Layer 13 of a small transformer language model trained on English Wikipedia (16 layers, counted from 0, width 128). Numbers have three digits each and are written without spaces.
A neuron's activation on a vector x is GELU(weights . x + bias), where the dot is the dot product.

Input weights of the MLP neurons that the questions are about. A number n stands for (n - 500) times 0.00097.
n17 (bias 0.041): 431340594569526523363529411557493542496357635332496745478658504406338595600786530518377646361695327575452396452642211415705431475477539581248542534485364449573556721560716543437592459566329527347493437636575399552473404562453600391549485353319344272489598278566739435410342314568627432165504474539719451493481748408526525333511579365534778416425595485743485589669634394408504652350643
n21 (bias -0.007): 475525360653445758797510389430490356388637304389400412490661457468671238383642510563538357371400426514479576493330500541503725536436496418464557441537472530497462601539528468562648244320388440462392428603574591315443428739435372570650596455275518315553703643520493422535444507507558511441507394480555451558610514424490414219482724522647407500308517795600521667549547636582554828410562
n22 (bias -0.092): 598708343675525624521361493795518470496496441384510426169511849608658444432296577604416624353619544533514681453209408424562546648437734317425467372425629592447504606421493470493726423451447519562270569572533446628555360439461801379558418684412675579358438519447602507361515369430429636304496168403554382547455482464438708362326515504559474459563571576518407406426504564679309504406597
n38 (bias -0.131): 565496396689603336597333356564537047534391470458539552548358347486482326261549444592455455429577347526218511338548507636474449468322450482523644619485545388439493435507357342526515436427703591522481504617631424563541379496714389545211613544620791390645470668540805629530676604485721463319807478518326443452424598540507521559564493377679713602627362201559661404478590522409470446482401
n40 (bias -0.136): 179409535544459631551368463614478423399393466362557587485474581417496390526370365689567680568485591606489630563152409378399544238615457526550363496463474518391403540331462473273345511427555610481661678596625591406443448527456411568279555541409692397586688535613609715598553549519482579269477405744701625604523317556809493597348496500695469592471742362260670468175391764544481500375537
n56 (bias -0.142): 408508508335572483734500580335532546585619403578293500583358488560472627755422419369399512427206439598516512548476773516532299401340337516430475601586382398504685574432627229568691403654347561532633388500407451480230464659551336799624730424427471599665298467547568603613301536289680541540336488435620525150709461651624492436635613637694553578565697720286369226500379673294488407235567
n88 (bias -0.247): 540391493590534323819492397423477480496244454516489423277577516447402597439469596478408596731549442771406542591573507746481886377625480519543426231493643429318485626442496500481644685476466796343343534481172436719422368512601439446425624413794660466609469445205446559654457534485399666481598421703427547610535485257283471515648692532550386394507380458390542555396533620703496592613296
n98 (bias -0.039): 695440419546714581420889574316266528370558250774511659426547411324740584403420488496520583520539302349593398601441576438524623660460541593496456571408496485546618515719540639410663591504485528335496399613738460378252613565673570579544787383496410419290381027535429649389488575433350738398476299437590476298592396477625474226496579333295460376598431641484415609480470411504552755462446
n102 (bias -0.091): 699678493559380332555479270626458566521525432661337493275590460576475482373573346473518536676542442601641334373425545384354507470307629363507642393507360448514450403460543596479637561518378312546660479532442533682561542322598656600570630525439567546198661456709314423682514745274292356727605503530603619606558507676603687475410525529554431522575266628528612346615355591367409743469388
n118 (bias -0.240): 542422455528424392465540460331176462455587642703512549432715500447349706484463545646589788581484659549755500500415473636674607473467274500459940549401663425421274641485438412424536402583330352359617232608463568378180608462433596630462599628492399623465634521622443740289590500549488561343620563412448455432220326448653465464512411354455467055577314621580791446480375686695430754450393
n121 (bias -0.084): 717564507612515277450756471560453515323655722560405418584422580264464504394496607433735566663380426686594522595371489471261446507695523453470672437338444543529640521542646691691355827511507234379636343391574503227433511672572346518631634515493473319553541477360596553404493562233306719588444500594562500289579421540284405441526507614385391335437554537613507451273404504363553446651380
n136 (bias -0.023): 606663514452530598603597689246278429576339316504311354474469386362605732568713675504705408343492446465545485530424415444466526550434528519216504294467523448711530382504504303462440423575392438546519496534362294634458260496519629496550343692619198661431412559359420551420488697420474577572306597604375531583605329368617493591542596869531208422326638742673350325581408571541660572565706
n149 (bias -0.094): 428653569582438661669162462517628395413377444504570556469468471283411493379368563676615500745531493704373576503392692221552551454543576527454340353572623612693713331280422482514438458464571454632587552311584405510599390717510621489474390497556562534493465353571605529608595594353503310476621312500580684565479439459420590535348679712609425674397493632362607567563406657401382639347373
n156 (bias -0.089): 511363207692378578613496301413529477526629606437358647435485309500353474414630686611485460537554526445697421381406553590420639328696587564682618259436661648507565578592352440540554610372482419268602777511639486708825428519429435307697550367592614539517635519411489307595408544401507467522530443696529352392329568561507722449611347380544489522497525540435468295537282319464597466320701
n157 (bias -0.178): 661380453159537444667607588460483287193459369401440648504682361445463611380491508524454753348616665305368604363450679541630557476346387678668735517475627443484471508682252609575761729535586538366567604695360421584342434578582379454496434479343390211588428483275702517803576638758676492387187204607621534699474451666642492446513247439572710504580525722343409303657634438450522500504794
n159 (bias -0.091): 440522367422252780581329742372475545522429251474424614460321331568561244489556646490602329504486625408590543395325345540409450369363560575567318354632496564493569355404485602663489504335447548547726565637452541442555507247496634569688794705298424443490581646624515411672518613405376658620574678348605437439500244522370448438607544609456507411649585504554349549746405279597422504420407
n169 (bias -0.145): 516572357362697319667707375448357415571508516404549626303571528344566468395540461537484473610542480480245648496418644585535366633548784331552480272427571310466473606500492602375295472561183277406441570632796434504603720439592539535438400535504475446347500399450590544559658527465721425480628565456617528612488691845601291574607535642480264580455205508740488331623564347550142217672450
n171 (bias -0.087): 363357433522567430522433583533534500663321397624460550728443668359541350534581527410281675443414427611239470447455430519474430385434531414403392394393355452798401357486488315692351561551596550481129582279676535580631478535641624466344522597515512276691496694640599678397466734386526424602581578428568342732315585552361348666542683707606519546540570296601339322596493737325232552518563
n175 (bias 0.051): 303467678532422666413363529349507556428348663548346279394233389350436324745518522617522597428372565402727557625572615450568486687493545578449416475293391594483414685649628504353390572452398507410518603344547594431412426466781343670369461617551455698517601482732655618468504482641626816701555595299693332429372511457404370339482385596453709467493563625482493528453497402599378387514542
n179 (bias -0.172): 329640444310413612630735482345514657702718319634651514406603438533719583483406624574331313390639429432556528503489281608525490407453357306442500507703543658455323599616475624623566386405472643317549490671436269677521591500548665666464399591479404386483465562393602366387450595361603386310363555690728468503536269524353480395389496686465648277443417528458462490422609566469601511625469
n199 (bias -0.154): 716295579478134466496471445587554462596406249477413555384474621309698448471765474346361614423467470444341795598368401467408410847459553338541433544439515489646196546659463637613475448481278653471331754236563596555496424470439577507335644384681420453688662338550493444629585420640579493496511378618661433489578382612482542500701415481548496369441633482525514423604624489478541592608605
n207 (bias -0.036): 440580577417412412533721537562571546541725569528451493493723613490413792463490517747295507455524755486433473219517338524452517393305419433510222531380448430424384421439559394531614617683410521551555557483524452473725463369433497473586658699686283534419287426643476647408531514407656431344535543487473469507517463514453337452735431479431587239585523486342618699507474363265392450448530
n230 (bias -0.003): 528781486485489476340485618460636599492583496410346303515608441464760399447469665617557342670137543682542477671435348311389612750394476568339363365388693485377542467572687405298440461460560461603458280345434339642290742269807336400586696451581640734336620433481699425569450588396507508534531590373634465398516478750561555473609342607396504473350680466526508629515452631500339653324447
n237 (bias -0.108): 380737504496181384456526507600385484511371383435446572496549651364393626444557515661455515417274356648441511318511565556489273507596453677550664474350333606482579128415286434650478591640595527474376478478405475312515415473610694624591699496511833386300553265647785788549614410455548530463446320532579527251466643578634615287485530581643596431657471455581567701557427272485623445511441
n282 (bias -0.295): 459484433539473622581314622307731471691636468667326648653620394607594609618577484640500580444301096356391811476524584770357566309694553777614342599504672377369456462829391574512668620582403319377425496520540478385713332459636378524474227649344409356481480488384429496512728611296504416512516613511516476328581547429595368543416492627388366524443488299664465295436465353430415330254629
n286 (bias -0.074): 464511803462317586304439479596545648332486760482676292393426371425476599441632465769503517482565549356356597396542226500382527457425580311486610538537444463476629490602500504795655398356527450465514500390518497451160245475439486567565383486556507531424574346674528454521669458658714616455440640612507627586632514462625453493677398367314471361580691410548689440482379520414536372537572
n299 (bias 0.050): 473618420398795431514420519625570670485482617565204628566361523434493386408454601536657489459515609436529337626720656544496529521576531386256451631387541671300567757563659318545378628384544405537395396507598469526485305473620507594563493415270367500336391523526522699455459571474828470489405408224719595149561423419455628396538522508463378439632310504599242629278605474507772457571301
n322 (bias 0.002): 515751490497405537358605564551567445238626583456811388500673430321637456698398755691611407619306709504705532585529282504793636530281274433185358356507439483556482569517525422578380457633367587536489546383413503647478401537524439310507454327522365391524468371629468639536558568457500475390595612639507420348609483486390306511522698382529277536425591586641571449439538619598570343606465
n341 (bias -0.188): 375635559529435523368623350511631451522410630244328344402567379507457489405545500532496437567620678675123723704529543515544529430583347533255365411457452314611504586243754569522489530485367549691618464736292421644545453332453408600414525391274438493518652836410515455330674408593647325401425532531449392813496331595734472493470566439445429568486514522493649493563710662554477481458645
n345 (bias -0.158): 319728420428435596460384358477536639439596611575473446544434794769560525597617569344500647418448747434492451553398575540414273458637665315629542414572537655785382528704541800569379537681480189691537371395327477512554275445472504307336464423780526516438697278588598533770446467594735508508679496268598260339454807653415659366517414412357379537414420492657158566278547452420287483547456
n363 (bias -0.052): 383412401607623450518493436536481516655378568589623416433435235784548454649354553630477678352649458450526586743496434593681685554562559697716662178271519353467443672418419402745507199461563439530530220481523436557546597622578444379507537556416516626777443550426587500371645410416415481587531481310801373676346415638372421425577295379432597508594241696493459384530463467697434468532303
n373 (bias -0.013): 615528526616492736673345661474335422246395596622247316316444553482426423751290750458247595345613624656797555453460615508480697451399660547573375691539588546373492761343295619528633584598469371547484520723580604635327402212632394528411594488400430512500476349508607338504656464612554488389642465414646452210456337677724311543580341799556318488447453575293543462464546287403622508413391

Each question shows a token from some text and the vector x that enters the MLP there. A number n stands for (n - 500) times 0.018.

"edo": 496546534502378471439475489330510461572478427483570539506566441568460471446452503379530431434544473529533578460540335427507553539567552703519454634592422503443400484462512516461517433399533491464482406382500565547487567500359570631423402535497389605465515587424420484563506705439419451590381335574450505486510699556453529573586489789525454491492540508542611582526439475500496440406549
Which three neurons fire most, strongest first? n136, n282, n179

"=": 584455476537614521506470416406509454566481595457565453392492549386361391448653455601546526523594475416515443563505556496430556511601483591544603606499531488437442530528444453542611489427489619518510406244475570583449603449441624446534501493458470551385462465441435530493447512573526443567309670486407471523415581537442265426517418586488456610419566512565591515465387590617522516404558
Which of these neurons fires most? n118

" K": 345374489545581462406458558371692532524547508415522431438473590676538371565530256373374524450606525425495406418506644502487501603569573461551543562537602562420495465492414466431522466471576457538580573279570442529504522470548472449619567509562400556394553494498519450562489415498523584499536513456455511423570515543420319472509407483414478535557541464619488566579453496533569427662610
Which of these neurons fires most? n345

" with": 501517524604502544408717406504516565589439570433665337377463462359481375495546403677500536546562442455473411441531603546533545418495525613517571460381534581527456534414490496496556533488591501524509383173553610502484528469600499535592619378542495496458475541503505368506366535418508525537476493474439527428546604570477272499545430613479506434461530506533489523503535550572456431549470
Which three neurons fire most, strongest first? n121, n175, n230

"wa": 539642539635516496523468474414460573510534484465592382461359476539382559405490373473601428528530476372395571475649506450405544635635413664478449496625472449367393451449501468557569480421544474515550487416466562572669536604524607508515325614409421448528473586525391478527537534494513427513427526499506433550473594449489426694500549542528627530469517410513533369546602424459430419389565
The most active neuron and its activation: n282, at about 4.6

" Part": 411503679467634477448491477387579440613374518456563426379435481540413544548484366505310302470543368461509405430382689538603468596531470575535561522608556551512416483467440500516685458487551526516441591441529533543527587489432365445649589472390482544514498581471526371559445430449474613463454576597441576449562582608448314464445509547459529533430532489577546531618517474614575454426410
Which of these neurons fires most? n56

" 7": 384415590580672587379440465482538453604614538330518325501451526525550356518525463434482415420638397463464453404541674574491503514482542504604583566614647623414393451467434488462540573477595477514369428326558595551505470449541415445652470381515523542503594466515521399557525470474556470387581494539461560513546582487338375527438460403533514581453532539572449463632471494602524479538468
The most active neuron and its activation: n38, at about 2.6

"-": 469464412565548462367574589560604456508473472496604512405387557591315457496480516294486522565690522432468473380430683465588532539441539537624584581647522593333399521350423425496512443432582473515473516444645433410466625457525535517472515503528461494440395581425443553420440499517427539619406461545467568451473567503474357521479535558603449566360472493635457682595454606561513469497545
Which three neurons fire most, strongest first? n169, n22, n171

"\n": 456542379575522510510500488428424534605513471536722497467485547565349325509583497631507439462534433492504495445388475511516517533469523515484501442676632557515493397379468539558525443531460454517550545285463687458534515552634550563608562605497455428516392521437390438518448603518550394513392522533466555481484639524404278319564387483465520508429509492439532646559494505620571430377521
The most active neuron and its activation: n159, at about 3.4

" Mill": 502339512589559517428478431549487538568330499426662509511472580487403454433634187346459482519572491416500490382460452506418598571436502647536457509368616491566419437479490457492572593506497540554502495445442675481507624471440492562555463505600675589531445589417450385484419575442573406464494602570436562406517518470623509505541414619475478447508514594517485524470460409540559499425582
The two highest activations, in order: n156, n199

"gar": 390580533573572494461469444531526531571508465486630403415355624632501327500500354403310489528597383496564494425449516538550609520553509563542495535482430602509431574509539459470570489537556473569458587453440567480466473604429504471517378399444567510441455547445459486354305633570475504485498455562413483361473638558461516510446431682492405437457520460660485729508574558511460427566531
Which three neurons fire most, strongest first? n22, n345, n21

"ed": 381567636494560398353573472540495485576555396575597510470348534598413354508461491420470514523457474591538433448579428442665562541554451665585513546528480637618428545304573436529512458454554530461479496502475421511565577507375482591405416454431512476460398566477402378422541492487572558462495512584504516359466544592544272600523464536570494496308534454490509675487447402626524489568599
Which of these neurons fires most? n179

"or": 450480600471518497508521489483473417598444542484563489490571562397496342393492373607350455630526391550452488579418589511439513527526534571533596575423409579544389489531500379493564479485441511542532418272450612544492477561470566588603595483488421456331467553591427363512548509503451388552497555528505491458510667525449499690468454651629622544462499500563512582467307582533458397332505
The two highest activations, in order: n102, n171

" Ab": 590462523524521515448488431524512524471469532501597428417531558574474555414550293415486427470551514375550404454495361461543649629579612678541500487543480525514494454460456454410552457527538459662424558305556674551563632490473559590504563503433367498457417493544421504512496558446628405536413556620376557419475519533503383452532379560571383472396617447495460428395671505532607457429550
Which three neurons fire most, strongest first? n199, n136, n207

"o": 370422612551468579411566619650606481547475510602565377460433392605515403522525296443453532471560464517437485415524550444442431550454516490588460487565557510462484395477414487682461510494646513515337439393521556535536496621496500508621483478562505611412584516566531639402527448400493485619449346405443417579465530485477465576601500569483575495487528417579425607554246519477508469477552
Which of these neurons fires most? n171

" 1991": 462548408466521590429496494452540504559485555502639374510393551457347293480554481518466363453624431414509433441501569479569493605555485637504579478580480474583477502415496427507459527476449494469435542314479573500602546527597495455717396323535371490404384474485406431599446570608567417454453419523485523444643643586461536494491468529577432559451570601555507534507504545637594481360570
Which of these neurons fires most? n156

"ated": 452560500552483547375779362423496535453450526476682488476445543432527334495590494580543450591510366491471365364459574515560576379533598603586517567389450553513443498377536476498596654546438577527546426490511554515559494454538402552584502425425486484445415490487446416432314546507470522564490424471507582377476697636437406499535413605486538528490545432616534586397390457537560427598479
Which of these neurons fires most? n121

"–": 471353510510664557446465644661536501587481429521471449524321504583443462490454501428477353390621574513533436417491598511545527638470462602473712559535445580429480482564605470523590444557502397536488439456480633463364557460545495507435508561367454411456614425487459508417476505513502472544339452616374478513450624675494402421510499510440501449442500485522602442521398595682481431606427
The most active neuron and its activation: n118, at about 2.1

"0": 430478546627628483411467555505572521622484560461577319414333572586402265473602425450453374381645526459471406487605656564504551528528500628558628548566637607494464531537576397514582511525517511559483506403434508419475458561594457445566531323484549503416524431416499382537467501555455466525427419594372492455530605605443414522468477481458406523443530485503539532501499423658440455518472
Which of these neurons fires most? n345

" to": 468587543505544468511665478587512510641363461486677380465495499428397422435521470637538542433588444461511486554428438486590497553516459586527538528532550491424516457525506570492499554496472595515541369187453587546532470501486571527396684386455344485457445553477499458502460523574525461638456462543499528446622526594378293457576468625481431568450571513425472455558341529516572494364512
Which of these neurons fires most? n322

"|": 423379424552523454442614447606605356455476397545673455525458577630404370483542443323461470459607449488425465365386655464574476608487478672441502542675448638407454589561453541543489572483628541503460487331571440437551494481551587535497542478618502528372427502427450495489567560433529489500312478495523512440573555502502315460469509483534520545459498534587441607521472650585528483434448
The two highest activations, in order: n98, n38

" Aug": 585383588502589469452442411601577464568577507427513372459335553323428530511567287425373411347596497354522457517473359480553604658514587510531571519494549584467463510571479496446535446452516602455421557321488569473592493407575462578571432510523534537564483613460513492522505454529591433390399545545557592395571627682489462511430298559486491532438492515527481461547485573547556475623520
Which of these neurons fires most? n199

" encounter": 587581476482482506432582477567497556378462490484745457493439492404466286506516409540480469507435462495541379380563435496549606506469535570611610502422495494481416470460572515571606618570495579561552429511636547404535382490520429495603521364380514545424414529470430445512288435436478552505485458575414595488532567563396198572518433429555529518495570507622603638510422534534535452573509
Which three neurons fire most, strongest first? n322, n121, n286

" roll": 405583516632547547419508492715575562546579543613638363541348552449440319606566335355359489357534457452535516421504441408518458547378453617625478568452477458582459502450508474580587558492529610507438418468380517480463522473489489476491430474456655447428408581510478435584511600427479587564407465431425547401529440572538420557524470528514534388476488502527523753582509490591477433449534
The most active neuron and its activation: n237, at about 1.8

" ref": 512587581532512611392536437472527579601430409488515403440399618448312391438440377425485378458612405500459476610599407454572604442582401554511493533485491632488394418439576444503602441576507581684502530515472666547586461494437432575575508561526492562333373627445448389524515487508611613433369509578396530485429441530530337564431391544428488492410562499575448616528590492581536477546559
Which of these neurons fires most? n341

"ers": 463460633471510530273448517449431536484575561452516599438535564670478423545511367454462578468546431401589548373539309469426648620357525608650503529512421467354396540424382489520493398395579501522452490456628463547536554586380521643470376561485492487452486444474491540420458543474562466594522307573504395412518672549462556587534532551534455615510491540501527536494477534590452495409610
The most active neuron and its activation: n22, at about 2.5

",": 504561513604482468409692402493520510529445540413658432448400554518409434502567560617384543519456487470495463439566563543413486615573430516586589471479613548403394422408305604496545491479617436481467499219497497623548603484566416423456479527423455516455348570592508435517464516402566487536365426534308526524508503527508524609569510560552603495452518427581562451608409612567586424495522
Which of these neurons fires most? n156

"é": 594559467500452561507528528503605586618517581529610435521450585530505357506463300461450468468498377444457570305520430568538613472428456623518540525470458480537374447462612541590475489466475614542409367284498560501469669468495546502473436487542517512467506530531570513343402516449434550639422316508447530492487625563445516488540389651478621577500523465515553696365468530513419515427409
Which of these neurons fires most? n171

" Z": 583455559616455562415542439410654611545631556474515456550499542621403417518677220379503518482557430442468503389532338440499584487547559685439552607489500528373493426528534535550463541436540595587461481295442590555539573507468525472483482448460519431408472524461433316604424603394498463505503595515397578489453437533488480327535499520445443480575563493503511577476468512608538431552547
The two highest activations, in order: n286, n282

"'": 573588550540508549457539399678465551584332507426595430509489556610464346604553414615420591471453399595508578499495491536523542454478549613499463506226498501529452407417436385496545498484636589492443393433561605537569475492510492472540561411383388550421554568587436385531379536445526447548474484506508561447533506555481320562638408614480500424568509494429506571576378578610516398544357
Which of these neurons fires most? n363

"nis": 532556557647515539518413476433277508485523497429521537590456565490500444488593465359524474502627433504411376434453453410634464558463459739505431568501458587496474585401388549379547545387581485534459486457475578603471609540324531431457445574399427510396533559516419552560496507539504560582491527629500568539546562508497333503295534632562562550392505427548620517407400457596496400468557
The most active neuron and its activation: n40, at about 2.7

"And": 516387491550545433411634499443575569505381510486638471407462542431386409482651312510452482437564442408609396392516223484431568568460613667494436599537531617568428514509480491486682522424552578519529514370375602566529545474598568606487496417470528523537424511474516424660412529386498412580462453518419534499577456491497444534568383555532428571413562530485511555502538482572522475359524
Which of these neurons fires most? n199

"pe": 497656593542539469542455512522389485575519574529549524467564456538363460473429389477416462507599305647500616498479552425383589548630500599465497580468580546389356420513391450528541520439485502470361525450426571511550661469457472397557522508509469508390499548458467419451556494540434482560475408665439520579458616466458377599455578690603607400469527553593545660473344561411452381439425
The most active neuron and its activation: n88, at about 3.1

" Mac": 493510429556480490435637460473492529554513600503641421568572555542429412424587293360399512398603424503511464452431362471481622590533516693521419485531494569530440482417444510460492436491511445577444497333537625492413546517480566598438482606395399575495520531414408535561546630470597452536458538551385505436514548568522441494390430615558442480403607451529491448419546542537714445386655
Which of these neurons fires most? n136

"s": 426554463555550459412671573568460508557410502432694376408426602489530309570508434613444471439467551580501522514457610542540497475518530621555537463303541589552481475438496377450611512432617515547506419208528521568550416494552476469518477448469409583360449575509457402441458543443615482495420513579443580544466570519502394515541445636392530535442509453477486653524497578581546397488522
Which of these neurons fires most? n230

" independence": 580595533716460560519430449445457508557430555575669479515317609469354336451546500463429526400493473501485481370572507508558509596518540614549527501486532517517467534476545425486624555425500522400393541338498598584568461559440546506491545451448374456261280594567387480468498480447686446538486508480465606395494517580442535456529448630592564480391508445485527545468466525571623537368494
Which of these neurons fires most? n299

" vol": 523564596738461505538451399528467627630446447466588356570377578400425411422429370438382427372521553567424522316465501442527515555532519609482564522525507564488376561406560507451485430483404707600450551385496625476546547550429446531505576515455510560452481601353506427596521511445606564502430563569450650463479471600434409450532354513483464497442472413510495650476541563588490443561597
The two highest activations, in order: n199, n341

" Car": 571426610535514520575494467488561507591477545413616432529520533502365411514532331345503418369475433512431398349491484461461729564463510635645504512537513486520424575406527376459521474516489545507531463337464522531387518415528424545600580609532585491516509492499514478539481566496555413575499504477484637433447553610501480417540305624571447480374537519564466648485466502532507358528622
Which of these neurons fires most? n230

" Score": 412458610491657442508359543489579471619403586398524404471380489462442548583499377433305393450567400578553364496415612571521436526452522535561618513562572560498369512502505553537612448507574621442503536458435507491429385436538502429661468507497554531470591554455501386529417501502454499681476454486446536399531590577448352356377417580481530547492591549594510507668460479598645488431406
The most active neuron and its activation: n175, at about 2.3

" recorded": 448465521620531498441706368526521575458445582431663459504444444400549292536568377663491436579599382454485347398484694514494530458469633557575502490364476587574410564399651412570535598525513559477563378380562589515542508522494508502582545467404572456445445497495490425488324421411459517493481464529501584424547617648432408484459447621478507468463529480548462559506406473564506430582503
The most active neuron and its activation: n121, at about 4.2